Layer 2 of a small transformer language model trained on English Wikipedia (9 layers, counted from 0, width 96). Numbers have three digits each and are written without spaces.
In attention head 1, each number of a token's query is one row of weights dot the token's vector x. The head spreads its attention over the tokens so far by the softmax of query dot key.

Query weights of the head. A number n stands for (n - 500) times 0.0011.
q0: 449430430381539565651498425519606574476481488547629449578524526498473607529335487516535379450537507520407389459551528524461586567398439566577577564606474505327457358488396507520708467495433353455510461522366403479414532416536523460702531524557439456782556593644539440412478448524441584500
q1: 557556707558498516433471470469447427549358419485465559474389427558515408545564466389491599478624448533478583470629478590493544505497433348459365536403359411564385703495599505646492379405528394456332565750525505414419578588395427530356583365451565438437631555523561449468455507487435465457
q2: 550309644354500596466318324540655391397401595641506456412477375652369477447318484443525372488478381494397539432424548544611543565569500541716530597517651363534451475530265617473566497615318490500485427535360435447489604451488608405589439538552482395545481599712603611565415534604592560358
q3: 394593280528491420685415485453481424693575482590377404544688403558485473485378602604434512551415673454396575545599544427406556538337562451578492485377642512668519593605383550479497369599583588633413334401685397434659482263590526549545549601387451626586414334290558519555563320605440523482
q4: 539259352497524534302575378464633552451393485413412621581602374526724759478355490483314460540556201437261451418418571433612657558436315659567328777562478441397284363470332565668587451750538239352427470570425554366450568427723616462418480396720404434590504638662496379467386578651492531586
q5: 422493384438604606478522531624503565401477529476434380719447730333446616618520622590647533454589591632604505431539435523502393413565581441448589465500482577443503399563592548294558508407464465495439428531466407623539416508617495592449528564423396597427438345403442482361460396498508392596
q6: 425538416631556387570472478418356385580393400348410466434478515600522513437491572532548607544456746319618557345473598262404385394487480452467438565381645622455444557590595361334371441678482638559290266553545589624612298426650563404334534490435557566590386576323253458541566442598460349439
q7: 405535510468518360485366544606470503524606519465497571442472576532544303565593629514429488414571506321595387404530706459538532490567381472482523357320646416755448748407482430364322590687444381384357516562624579425437630770431485462418435395596548425389425308369500468644292572630467576446
q8: 503630506580587418574488295509404603647596595395418475642439277551481572389720466500379723472450641309387601543586410472579213291468641484515419461481548491571568556309617381535440436570535549576583326454607633482497380491372588491275676634517617429522612558484390573621545494448431465500
q9: 385607347447597419471491433456513469390449546497598401311488582583545360560442395421664397449625281512402662621401509466632450481651514442442466408416538512451522654478491348494494466387443606399340418615497633465451300601378325349280333582455617588392520666345409537555718415559516509571
q10: 454658531506574450724420570544548506697491417553437461607446562571364226436433614463425503533503809537419425472602518332345393334398579488555460335385447560616662561292603509451515553397357612423548515506630494378526512396445434407395445625277623437580503563444487478597602465530503455322
q11: 522578503574497418462630657442270520533463517514440692420530461503606427533557485562478603710540536309572611441350503560535265525531747440407425374285607606548653588582561493601300359451560612536427620258490610417644635680553569564300539615438455394527526646340393480293612413317616419726
q12: 627489683530542380349460548434592707336384506536691453537582413503459580586528514467525432532487336680296588445497523467638614444524307581423270509642457335608444453527428584620358524460503517631577494562412538574648446523453359524319588442519337320600526529549621460449584466466553381629
q13: 598564603439603549677381601591600307448503296596521263347543375494453506541262468497604306438507506687438521494364482389411712355465512361503441518569671456539513490664494518367369484256583482494590600547506378608431554491311494583675537442599441531609682555769423564535500385595523556433
q14: 449506614406536515558602675433351628472471387536470566424428485481503427478667555491603541497572547538516415323509273388371484333497665363497544537453497456317374497435417416638435484704371511351503252737516333457579555413480211406543686483497400437351538462254558337468512396646487503423
q15: 466409409571664527520529375740554584507473370364528485374365483497521604281622608368497615518692497309465477448514302554550583438678335583417434471459436400622528588412511390443560463316634407538527675420666445551611509547638458397506548381456641580618481477409643372396484529445381539623
q16: 543436482503409620410569617550530581387679355442576543500480298555418386574426714503568597458466494583550595418533464529476444374503606408590452622639528412585575452591544620555538394657454362567582523520442411377402590464467359555371575457333387574535478547421280760557669453508677471411
q17: 610441545420473375578334367531528389608254544642604353614448461641503477641431413538489480503300446483332492621567612509366554527518508488642468492454537388467506347550539710696438387526481435404661300396479579414328562526445426583430670566516516578644649494515599390567534600431515519471
q18: 597468465541542556608377568674478672575636615448616473674618367646398630425484522462419527490116625483212568437438533383310507432448535562484236583436640330379268500371692614410636412450558473560514527483437460542337483450457497479410602408405439782594638433423533325432388428639565328462
q19: 434490537508461513495446550444509525485547410551674550595481333667636397558484523515458378558482558760495587477375613567560532558523392559460373503738527467439491503574519538503715454365634344454599250459446541532495483254318476412491510452591512423497795466452539540589503559431398503489
q20: 564446659357439630414534403516692409461465398559485529413548456710619665574346553569669375357256503594494497569574422383485634592447452620509458497603645599342345370500347595454645510507540424450465587542431535651460647421425460723537573329452378538635684592556427520267424382494466624177
q21: 355552395555389662470397469356563475452602582592618556335528485611450597531542452500568509433426571456549633286437467441462513402608558525521454533475421355589480671564590518308475455405594545692327481608491603539446557616523441364314466362118302330528745428414400449422523569591575506440
q22: 566426669386479364524402484350554341374323442510584406451538500651573516614582543336473424478449497666422630432573540538353687610622374688540624503541463349521156282506568488686490445457360319534695437447349518309360452413446512397570489452550392368513555448445585477433431634433453589330
q23: 489388425446529472482391303563369379611415524591394711388538631425415349415559535636485704401554363383466404335615608566442384703610536508489439474454383538756371398591751579473122711261445439526366624673484759552207139663492361398492406626331635496421479521520591563337651593493431316629
q24: 271439465692399553526474627733569492694584629429565431353462705235385274492518318436529557455430515431613606343603481535464524589726347558493586455481421572386572427586314335376617508599663440485447680770598399639386570688528529574399507342582438595410185424304287551592371603595044389504
q25: 538455672327496518409407353369593568601595451443594634537480280682528488599321340316334409602642465432234564570550596424459715257253522296374526322401302587485517454484377508552812328572515317457338412591528446500675726269319425480446493401459704425346757426829406692576471638719429582359
q26: 531290668328517570650624569753446650444772530359610424545428270382431460573465566409172489482559590690536510632462511423352617592333331547640456592363663268531416488548373521658470365746256459489417438800433511521566515389431483589504562472419513301474488516507488578679364353458481500676
q27: 494408605268494293512395637425599578435305415510518355693384599724633571587378534322308429494537488634424521546497458497468500350576549603393494461596458355512562490513455491644519478458643444567540320380465422390340676427329438478353475483344461488715568510680659668491576437508516529478
q28: 379510742552679627339402553424480572558549607435386444477489620443246654586662428517543422415500207700382561420586464455294644461477684583280612544258314526500308611676544383621531461496603719438474365593439533432381447783587507504401392472619594515401607751378235346290524341583634374326
q29: 749432463543404509376635324337377463482758574602444490676565330399378334401395609531399609379514516357328415571579506520478342573652402453583417593487355513538417633439609601433402626545547530270655589503615548424427480705574415510483407582491446523369587776615525334334557710582622485597
q30: 610469572571621458655265491423643395507558649491286409529482654491378543655518542531483473512533440371440622633700660543581348577534287515347400438558327391793494545609556527602475566603457356333694460521441565608556432473474494556526431507608481649503423436353634503549567582533539474577
q31: 493515212583280300511390398564500583595508452456448465236450591317605434659440368590615733677479492417715612192365572614585281558560507453522657595682694539567500479508583615417317504452482592729376691372397618481328452511393692508385532517449833473508389376520546644625521823424611281532
q32: 685649530569486692372605638483563470503603467394449659387424577593502542532410482381554510481588502450544580392424373430614344552568477550552449457534363512585435503487507688443452449431621483517556569529392517561545505655490446490458409647404507507485414619530503460431574467592552484400
q33: 362535412627631436675641608510388465479449703453385532450444487396377427470668453480400567588421553551556513485572604416452517455525597443531432450297579460510469614481591302454459641421538476400505554433585589479487530709648500552378396701345507436371438550409555453530610466469593518473
q34: 578506503468470303367417481500450411483421606452464566346731479400522446522697514415332557684428506529553593515388579373494434400539626589351450497484469528727682487368604416535378523575551716574607497337661678563754349522467515597407603544494667572394559490394551471589581530494786408666
q35: 587367503597378578500478573580342468406554497562485528431400599429276246329512712535663472437579472513441488323646417609440474670316582455399604407468639705570500742448497599426455454489350425494513506717497491558333452622336368452533371390500674472380382594633463549462462335475393432593
q36: 516418537503609363569567453444497478430442500636482536598566468567591494646460573495398511767464344508359563541619650486490781707432392536667523414596532453479422424508353635696728406565599407446560522508458425492450486391480458399573532593631537541525533364472565401472503543485448619595
q37: 435538409453548397552266442493572373665415517562523497571527371521466357645718609374432530627511611565497578522617530292410391307548566691418440536402368395601770575410648281538583329676545504560298497567645424419695362573356461424443586537361558517662652533427518229463596507539646326709
q38: 378623443415592436505437520489497559602441560531527589637539459432634511701621526420394508701591414427429564474556573582513462465628531514548484593486437403704553583388519566585560526320600478511400366492714478446521520651373672480391616482466651419406528350260344523492533400629506484630
q39: 565676722408552377605497356344650548523442601489542391536510443629555772514487453436445435476615391555426513592572507676328543399406519541586282427698594445263353587602503389472580638357545461493558425728399417635546406399576318318565420764369617421591680462668621373710603404348507593514
q40: 434540546529512527391515556459483366687492651500387379470508572519585253688447350456550548550385594626487530532599459388372533483535537519485525412365622489485403618745606536546462360527505709557426484621522495525490408354472362557500555592448672521424515424367466549516485411571419443599
q41: 500509593514570568410536484359526566521540497532574584435580712468363678550467611685482363561598364337390648390545379651603700779586304559479643591568585388473497427739485503519440584549576462433429410472468348464339427552388609465539520389245570361478374439573503532353392467389352491535
q42: 416443670312430605529586578546702596489392510542590611387497487638463263321386608481555402530493667578673484576663575568548616693435491762344532589540592537458465367611444324373600409489606435629544615490290398406367400510375628807468543540349460520541470589694525580490284689383521449634
q43: 607398514448550640615626430484472396364463415544377728455490455446470420563627540454374606638547408433405411648446542560251379458767605523334615387384451493459677447561722663540358582642591373432596663464453574344478635621373645300720470547658443411456606412405724343440497631491591516574
q44: 525446625452609641483633375565355532356445503542445572455491412417720564462428535602611422486377256482371331568416511690563530399382602728564554542705659459408384411685477677503530527507420438537584596639553528511475485534525481461570490349543382352435669497651512488544452427435427565588
q45: 442430650626406775654535475655530489319422562460608571567652531315571489504226588361602173514469338633349323334548452550645582609525401687586360698585507536551451345405490493457504485351557416458408571496336392551298424567390693573560310407613410258511657371620401467461396600399421597413
q46: 594469478567599470448511544342570371436252589452421696386435581378449650475577607402438387550622273371256517510363377794376704469545486438374456553598578271503637376575440607670701248488762340443674449572478333503500730421446396533469428496761444522675460416701676493665434570523650548574
q47: 346706659677559403516490507541233497402648298274375388531516599524497404595497569460422470708579608517558522503484427473419527507648558437383525571447484388437742500436666377366244401586587459342395404700685593579478336325570491396246551539611530428507373341446313476570431579573524602523
q48: 434387597494474511744338515482668638533551392695552443620395438426476536760349603629448397332615461537294578537643465698621651586531424549544424530385479485390379551503529583426457547432589554518518391355466394651387728455410589596541582418630432476617434294515500488506453488374449506457
q49: 576473641510544457545560377469685390472428341645603547462604419518431536475358341654455338475524339624468552591535521639733696653555325609796662592724560399517458504737265589684467436594565435507633511547374437288563618439719462249786497492672461525526679587711725426551546531616447541397
q50: 476366552497434562438442316576581477416517437540449503538441445557663514480365663592578520414485522716481548377435511443524658518486437596649455588618569455400479512390437481431385678510476570351427551522465382546338589475560543647610472240429366427509506686777482567375472603367518415449
q51: 632607625764657621427534368413356703580552694518391576482582513684497667611390383487711417469508328612684695394483510213477453449472474556470409561524503590387682430504382435373581296727448317469579410552560412437706461391382418486482453481497575586560538652387236351343592316478467630451
q52: 438360527410552443428500539494528611478435457590540519412568389517526520422385390711577354343616227510363484557409497520525703500523557363519597465597516361350377366510434650737470342518552511455545689639420418472475735462410515483764538574645371526669514589709664403389453516428301740589
q53: 431528473622559370563462431430325477605414527675497467531445481490352279401611506610550553484457624693474629479731589460344414379443546464760377474284477415573397814510455219400685354511478644310405530523520574560645436458441534641448756593457420464493507525450433355493416586392597392507
q54: 656480537689404400301564478363496298344329370664324460591622419470692471337472433520573377640591230489293396618507296621376647496478584339430554415565433648476553361485394564640489601561510345390536380547485496423451315332354534296569408425537569507485755448678200463431192353464638514559
q55: 527556562231576539412565670681602375379436334536530205489734249597507457602453558516446588538374413365347658651405486411470382709450408592680682421567593437605585462572407743694468456408520476573493596419345610382612583437215503453615328347566503567608512290511599569621571469528329569654
q56: 737640461513446669353646333605464500481537382542481375642422367431313558602644481585503497503470385397346510380333490394306380356417646682552404543459580313677507753615295624514573426600452534470371490419330523500605559530413532278475497293405491510451672627486507287295547263494557526610
q57: 314382437708408507517384424720585540596511651267517504285604767467478453363451275383510540493441264376632503426420693412623327489625473569570639415327380240458492427622475443331504593651544451348338576522699588292437283657442373478599441602554520659434468345578504730624543430590424561614
q58: 700503526443490374465567518682700438572486537641373342624382616474330529504521811721435374407567525664244780598601496558377444405286369402618382493731398641462288454422521489661485519704483467525464486435360489555528434454573538530523461680375389568795587675496678315591609388365557375515
q59: 500231569595482491503531545553401464567394428500299678550563662555586317497488506426384653522462560390428589548355587368409477517487509452441668559446300471494507303539522654555667454543379691902503490506549484497491461554503643549304535503703563433389454423438397648458366389497277425578
q60: 819480448747429678417500377538669438580525544330401457564290553493475442669379335497579389457523368260372521574406762460637455492427493612670406518461468647559560500825325617357592437679650318553400583443386609673638361613427544360515546695641529486540476421504438504522727462609500409682
q61: 579542448400485552381608592534365599468541558438434671573557543445462506579573660638588652538541604567422512364744303471503622343426308442399470584560391396424367470350420668568471467794371450385696475623655673537540458456561657461393511531722523316542409720429599520392520457517610387445
q62: 638454558500281494642627454428526532558440439648339658537535593446518635571595183523587380629622346447420483329554445550242460299313552504806404579662597338449382504428548531622576500564463564465549542468410397493585658576586557475634506523543605394655667822547648348511506510732645282486
q63: 587481608444649546668513578745439568496493500413439429532430507404598351591474565484632483140632590612576613236565533497510419407555302582575506589470365369626663600507579616497486640618538648510476351241600342610510438669636276355450418581450524493435441430452232469629602523377521475312

Each question shows a short text with each token's key, already scaled and adjusted for position as the last token sees it. A number n stands for (n - 500) times 0.0017.

Then comes the last token's vector x. A number n stands for (n - 500) times 0.0075.

0 "–": 360490598434386586644536647470605602445447556537441419502486352511400475519501520525502477491478488403478483566584454473549482445454450388448558437463431487443529517475504507500523481498512472
1 "0": 509572542475381553621534620457606576444489559548465376505489364527387474518508492526495484492478389472618437512616485501548449441475441413437586481464454489451517525465500506501522491500519480
2 " |": 582593497492414525614519649443646573415469552539445382484472382509415483511531511505488485514473414547554414519647530488568430438465441346460584422464390498450530505508491502499500503489499489
3 "\n": 560551580598428455560502613507709591434449533525470390477453352531405499515497502497478501488488490520529439459622572508596409473509399315457577385394395496390508500467494500502488506486502496
4 "\n": 538524556619442431534500602511714584437458536523473387474451354528405499516495499495475502487486529556557485442602574507603406481519396310459575385394394494390509498467494497501487505486501497
5 "===": 506469476660462461602520603504661594438487556517488404487428338530403489503497516503505487498502573570541535465606598497612439472512454292443554392389400489422515498500504515492488494512497489
6 "D": 381440405535468449557503562520666574418475523522468371491485352535421475519514502519495488490520491553435538406551579523628372502503452389425552420395437485439499544490516505494532507503503490
7 "ou": 445451426500514475516506560527670659453476527508470389470454344552418484526473482509510520455495454511431530352536567509597426496515398392419536467407456495438490527475502507485517487498500461
x: 604799391325475429448448691527458390623551722434376557298426492420260333519594574400620563307428415575468353592404485511530524543598533426478509393515508658912618869656631417526325561448526792506473521431682579684556497576453377477445437387250675481419341465330554556511469584347590431569
To which token does the last token give the most attention? 5 "==="

0 " concern": 394418534352376487655505638471736579478479558471437379479407285519365483473443489501501476511494574444398364623677495508452487438443373366428590375248356520355550505474490505438505473486463524
1 "s": 459483537422397448568474630445708523440472568500453346502400258543296472503430481513471486469495461417468359559685575491504443452493333313412595367321347515370531500449498512507532481507472486
2 " a": 520562562471370440625506665440797580433476582517468324455404253516319477541468472493468513488506414448536380509664550499568464450448365329429564371300411493403537519455504510462520507517477480
3 " ": 634601483570325463605487642477751582415435535502429321461426258545357468517488490515438501496509499513534417424693582513592433470476389357402552387375371494401519552495490508457542480490476477
4 "t": 573534402602361417535524646464696585430438531537457306508458294583367489510525483530489534499499589635572494403591602507597410482452327302403581388345417500397516522470507482479534467534469487
5 "atter": 483500402575422448531499627483741665474500540524475335447443312587331498527450475508490515466523586578572504350541604538614407506535349347393585352326397482351503521482505497472543462502492476
6 "ed": 459483383595505411526513594496714607457479582520481297472431325571299495517447459522497522462514508613501542395490599539635414486573332328404599349304411505365476547485502506503538460509508465
7 " relationship": 367374394592491431528529578496690583480484560474490398481422316560342465494462485518489497488496445536425596328482653517607371489496344310384596393300391512366534535493518495475535482519469489
x: 477604343487459331426587566473416583682442582341391497517471552540459334467549524580681544579391846209782474493408311574506536419499413361595427539263553526599359490711646603614627621429569480511307405566665394540508468298349617496457515582364544523460257606373599632782641526587422417390
Which two tokens does the last token look at most, in order? 4 "t", 5 "atter"

0 "7": 338503657454305590675569660424746643402437568549429336456438259598360478527475502508428502458544440388494415571603520512560368381481427340450620364405370522390472555494509491471530503480488489
1 "5": 486551633495287564654573652440777651407422566548430325456428255595342474535476511519442503454538365411587412505635541525576371410494437331449604387392389518402483561485514491478538485492486484
2 " Col": 586541607616278523680534686515751668401433548520431308439426259580385470517468460491507479435521386368655435528588564503567318445514434413350577433321438511390474528515523493487546504506483483
3 "in": 615582504588338466611539675494778645436434555519458340450430267594331474537415470512478509416534516453675475422550598509625328469567395347394563361357447494342482558473523492493540461501481471
4 " Buch": 613667415596307462574548701554811748389474464557444345470382275526331490502482441521511535467537536542570489364630588510555336509494395343376549357240431489395499527502512515476539503455471491
5 "an": 467599394519396427509568732517748669387489517523482293442439299502260476552416484506438526416518511582588562355490520488624324508554373296383572354322468495361444567476510499525549482508521437
6 "an": 475523335484471426486526679519749603431478543510495312463464292534256485538408479503446520412521501628538585328451549513673332518583423302374579325312486481345448588454510506515547480520522463
7 " was": 367409369560558415520561676494818553461489537511457321485431264536327473556505520494427501494481481468525631317523680500616451506430333234482657320278317512374519516517486508488508536450483460
x: 475667338497433472533549464491618406517620536322311379404494319555531302541569620588390393572568830195261455360655437473498525534543599486586407479466594692616531442658390412312467750396529604340583484456677543424342579371706480452591420681270581316426313567584394595690515503589569501453
To which token does the last token give the most attention? 7 " was"

0 "|": 419494554446369545587558671466673583398408531523454380469453345523430480518515518517494508475483495424429453602662515508550442421460417330483562418404422490413513506492492510491512447500516496
1 " Win": 457478628509351529628540656480636602411431501526443382463461355545396476512493483533512492468499419410559434575599499479553365458486438402459553458392453485394488533488513498499544481491493484
2 "–": 555556591506343526656548619494655621429418521526444406493458317529402471525473507527513501475495428419586444466645511486568429462480408376438541429426439503427505532465510513501536479500515458
3 "loss": 582548496567385488623551623478632630477479539518466411475462349577393488508436502514502497457488494459629424464549528511596390468510400415451587430372471480413467551445510503483516482502514476
4 " |": 565498436583415455585530640451694577413465547525439372480467354519418476524522517511488498505478580625536454427652568510633373446485410323446591400447391492432528522503493496492507478505509482
5 " ": 435477452564440442551506585488695576428444536508449367472449330541407470523495505514457505476489569610503489352630604515617388478505399384437548414434415487429500541488493506482534471496492465
6 "0": 389443447617488387564499603489693554434482548538455337486461309540389473508488481526507491485469467493393564374594615523603410491503385390404592474431467502442521516448501512499522476505514491
7 "–": 383412386545567411567539565494678625456447534530439416502470321534424476514503523525502489497481423457427536327616661514635446491466407366439555418453432492439533526471502509497520477502506474
x: 517942381485524277468489538607494374722567509267355485454472431345556472481829616487643745558377657446478529484565348314583430481649459584398433449393615511583608469420519264441436603542507683611537381415688403567438707557431488552466428703302508447370435552431552466583528633905513479455
Which token does the last token look at most, and with what share of its attention? 4 " |", with about 40%

0 " Open": 386414581472388558680506609483693607468455508532460369475479321539389476509482501511499491479517490438453366592574457497531374462517452433422561422402435505436479519515513503490537508498499499
1 ",": 444529571480358532658494640469711590413468511523464352470441301532398464513486489503495504484503421417506396559636514493540389440509411383426567420407434524438505512496502511491509489496491489
2 " partner": 550541579539332498606507625458690567450470510495462414469443350532408464509486512519481504491493435435548391531582541488517406448485368387407598443356427522395520509495505510486525490491490494
3 "ing": 551554534556392424557511599475690538434479540486465372486434365542369481509473493517490514480508516455563430448590535525514400454527357358419583401342406499389491538486500499493528462498490488
4 " Carol": 571600470572369433576529619513710597419465546495467376478443319536414494510482492495488503485537532510601501416572541495566433467506441391381544403344406521416493532511513499495535513477495508
5 "e": 457564440581436420565554561515669593445489543505475364483453306541391498538444484508493521458527507552532550411530548498532392479550427364410563405354440511402469553459514498499540491487499479
6 " Mon": 396459372518451448546544613537678618441461526523463360460447325550419474507498489516481501466519528612487551314562591510607403493494426395441561433377434493425485530517506503479525494511498491
7 "net": 481455411504526415517490569524673593469474525496480408485451344542365495528433468511504526465529463576473566366496594521570394506545420388421565409343447499383482542468506505485536476511502478
x: 371780375527358405540558600678393478762345685383298544387547436541254407329688554354718379513377390454654491456525366376529368401464395394487462348272526486779401784482443701432373496515432741549516505606698559498447557528482560576529477343418735325462351425474578489518605392356522257529
To which token does the last token give the most attention? 6 " Mon"

0 " \"": 293415597431383578699563826456891612342386530525433216441399133520280479514531497521440508523506530300424299666883496456522422366417414190374662318346288497308578500479481493501509493524490478
1 "to": 368537687474365414669558813430798544359450572528471270445403179649259456551484507541466531441505383317559313627707555508567342390417333211344657367279373502337522532457516503473505450516483482
2 " ": 626602490534207516648503697479856646377403561522414245421372154579274451521485496532423518438519406354553390488758598539613309413523359264362576321347344484365489577497502512456581455494475456
3 "en": 670624555595278436609534712471882678419412556538432231451417202602257488535452467537463519479521505514654464401722585477604371454466324296345608289289340514307509574493499502492536449529476477
4 "qui": 617615412617358418555485613527831711409427568513467241453390170625255474522425417516508538462534560589604478358537650534557396449559251247358604294183368489306456536513519516460547472484469476
5 "re": 421541377534456408473529657516826655441398563507485299456412220611207451542400426533470538437521555692558503318499614525627334474590305194387640325249383478261432592464525490502541471520491429
6 " into": 376395337680443339589541612512928542441486617493492283469352164529202463513472457528533515468503581697473545302443681500730388466550266227359610230250344498353571549463516525494539446543487486
7 " the": 350392403706518346566550614467907636412511614521493236437366173555177486534483484501496495475494453499484589307481698443689465496531271175400584284241341483287556498476515527452552496518481482
x: 625603428520511338527584503570587470767544578391311517400636358609521457531633635653456271602577655188528522577399469461614620496357497617529455546294459563519698478646368253495506688400325537352468596592685373430403836546361375600417359613432495346455445548496572544516418565477324332550
To which token does the last token give the most attention? 7 " the"

0 "cy": 417392665505383488606573615465689605432383583502470369486384277556369482534437456505512531447561510449488431594644502523535389423535394302406557334331431500349451574443519491452545447542468487
1 ",": 426574582428289560674486709443786609421464562537448308463417245563361479522468471502475486500499374441488390584739540492566417392487372308425609391348367526371535513484496499476503481507478502
2 " Col": 592549588586262533648516700511755670390443545524425291439420245571390475521491473501502486447513385383630438531622559517559347445489411411360591436292421508405483518534517499486546501512487488
3 "in": 607578498566334467590523666497766643434440550518457344454427270590315473531425470516476514418534523449655482420563593514613342468567370348391569361345443491347485553479521496499545456510484473
4 " Buch": 609656418577301457562530700544807732387473475551447342471387274528330489501495447522505534472534544549574475359638572512568351502488371344378558368246420488397504527508509514478543496469470494
5 "an": 460589406514398420496550708518737657392489519519479294448441290507249474548433488507445529417512511588576550346512512491610333502555352292374585358312463489364448567479507503529552474515521445
6 "an": 472512357487473416477511660521737598433480543507492309466461285537246483536423481504453523415515494621533572327470538508658339512582398297365590333307481478350453585458507510520550474525522466
7 " and": 419443411570557345509497559468854576413488555520466294503405313588298492508493443503491517487478440519464593317504626475637336487512316286399611304323461477333534528424488492489507459505491502
x: 538545547501501413779596656451503570769603680388277344291570340435461349501782608504508429398488586147354475516412437500606435402438623625538425507470387446619461264592311324608441471460321766503439526477790534530441551395330569467459512577357504333415348523439481445488615439581430421631
To which token does the last token give the most attention? 4 " Buch"

0 "s": 410457628497372477643459681397725631360444570514414232486406205527240432546477466517487528436518452397511410555617547531612344447550372316366571306341381483440499558431519526514567519517509462
1 "table": 435471669491335462649522641470748632453441587502467276500417260555236463525436468511492514464527446381530365508627505554560388458537325268405607310271368479374496586473511514468546471533484478
2 " ": 574599515493269501629500674487806591413417542501421298450372201577319453522460491521447513455522400380559408465700590549593357440507342305370561334356360487396504572517502525454553461510475461
3 "fo": 680616486567278488589591671461819735402460520542456318439403234591332455537484490530481533450493473521640431426609604494571360450414341291358591376339396449362527527491504502467511443505476473
4 "ster": 535609413650358413564499619510718647454453547509441324475404228564268464509430480514526512456522567547595491339596600521566335472566332315353607328323434489348472570464515513481557449541500473
5 " family": 434523353638400462614553612476771620494440602482500410473415182596326454525458500510483488465524614641580490283569655466610381488525319324333624405312400508360530545475540494486556484529464475
6 ".": 379437316569481415585493706497859781372448543524431316454340154536346484506518468510478524482539520569526576342598673505722410508528344310349583301355383532377537521494517506470515509523475477
7 " The": 393422367630536327535576651492889642381470542472464226432381215525275497521501479499461509474536476561480532320475617479713483517540329234412607346266374485322516540505510499482534497512483486
x: 609632393518493353628608529571641523630486488481283540365573375552449411482632520662457293606625628170598579556372442495474579434366420684547408581343467596611680553546346399410509732464346591520510606604724459446436762578434390458473227587410522244375394386622640490565561522551361324499
Which two tokens does the last token look at most, in order? 7 " The", 6 "."

0 " S": 289398696534362549714508725458789713355386504556441242433440239530325451527520476505475514457542433351522381659656505470615281426481442372328560379383441500440476541503528487516578523539504479
1 "pro": 456488702586347491700526692464752716386409570499455305440456240588272464546471483524466509456538363396585373562607499476593320436506421318325551343310410475374460562505539498505548489535489469
2 "use": 551580620596319466658509653463782654443464565486477341481424228601274469520431467523471526456535406350621406502645569513573335447560434325390630317291372488342483562477523493477524470519478488
3 " (": 705675460598266427655545675478796620418400588543446306449407195561270455489479466526467479489524460558607429416747596505594355432508343253399599338352351483363480544511518501488524486534489494
4 "with": 582589506658324336584528732476879583364424574493449271508415233552312502498466479532472540462483538545647484396617592537577457447514314294379654326262323503316481529463475498502520405538499496
5 " Bennett": 468638362631310416620480683519858688406442548498455362460418227593329500504436451512505512460541578641571578317583627517615323478580350314355595394226414479341454548479501505479554480514501501
6 " and": 371447379603478346562485570472873630373468542534460245493395279599272478510498443521503533471478522648483577288567653496640303485520271231362594276315453475337509518424494495483526447511498484
7 " the": 395400410636535357513516619498888644393490582513478266442370189558233496520491492511485515469494471522485575327494662471685416505537289202397589314274369470329530518475509521473535488511488497
x: 602620409540490313553540513520591497747524554474318478410640378609485390453631604620464264628596687247555549562384437472613574501374554598566376516266431536550713476619325212457420683393316658479477582615714405436391822569338381505430384571374453322455385486523577563479470549502347286548
To which token does the last token give the most attention? 7 " the"

0 " pro": 237430663469343489720505705472738604428400587494486342463431237563283462498487489500443470488509517296484380644658501433493400409428432312319576363355348511353540537530529482476534482535431510
1 "pos": 400485636483315430667526596456817665426407578512452307492420181573241474488449455518464507468504421363528347553641552478516431420481399315360575302297337478346523537484529498486550503495464500
2 "ing": 532569612541331393623526665465807625389416577497472232483408250549253469507461455517487550461515439355589414468662595547544408443577336288369618303258353499334480555468502495490550451523485481
3 " Cu": 658659450569217484635544669509812722378415525498434262446412185604341482503469479518468517451501463391680467430596595479595339440523346328366551408250428470415446549519519499478546501486475482
4 "bl": 572597382638286437572549647484805735367432515540392277461415270589314482489445473520478525428523573507608502315559609533597370468550346316397548303318420486378419529479524499479556471501499478
5 "ington": 440603367612399434557504648521783720436442577524479353442443246626264493526431464541496506440543538629548563313572643531628339480579354334383596373278397480327450563488511497487553441496505488
6 ",": 320411376603458374573490622509862666411436566527476310455427174580299461496458454515459483482520524585485595259554739479675342484545329290391611348363361525365502534491506497473518474512479495
7 " because": 335420346685504329539525696438918605393482613498496276485397211526347497511479455497475511514517490558543624372383617538656510492491340288415676334239285521277565503467485471474513448490451512
x: 444569356627392379579628470457514502716503548261440501541537419506479432462655656618511391447446658174625609430452359538482613492476539457634348447290446395634551328635257371529637784408616504524612675479671594527507416397324549372522402618426622273362262520604602376618510488605338361507
Which token does the last token look at most, and with what share of its attention? 7 " because", with about 50%

0 " the": 421464523395409532624481667470751599393461542515465326458413269531311498512506495502484510489489524424453455570645526478521482422481379292425579372353390483390531511483502513484517501505488500
1 " young": 442456618442365475613555696473684643436472547493466373492442307545388505504484472515488504503497452431495411570627530464536505445480342310391630383336432504375512536482503499469527466511492471
2 " mother": 538524601523336477608533681461695608454473535486484425470449279577381486517488490517476501488514431421567411537572536460561422454464354362376617421339415511359522538477512492477536488488478484
3 " of": 575548555547364380595550678488736555433466556495468398477433286531368504530482480517481517485497474476602411461644531470545475456471361331403647358359362506386530543470495501493529462546486476
4 " Je": 592572409553351442595539634528701630398461502512478349473421336538394488529523471525471532488534568566628498402596556448580398459481410374370567414331399514415493545501514504488544523502479478
5 "re": 439534409513446466529560641537688677434470530511470361451443344548365474543470480514476535442528544593549563405515529502566396483554421280409587423359434505365471544480521476509532495505499450
6 "mi": 429484349521477470523523568532663616449468523510477387482428307564349481502458461513480517450533515586508562367494598480580405463551341311430571387326446494403428551483515507474516517513497474
7 "ah": 474439400524513415480489546506693624449455567518500373491441336580349511515465456532503519468515456559442533375460561547627409491548375345403575392318430489377461555476512497486536482511509487
x: 502698427517456396428507461515551444847489777532265511594377398450427294324570519453657384536423589385768430405428478503501547547401331362494339519386403329847558685425568523591316516407472833578598514462586512657600449483332609541570506345411802250436325499366560545525416341457642526478
To which token does the last token give the most attention? 4 " Je"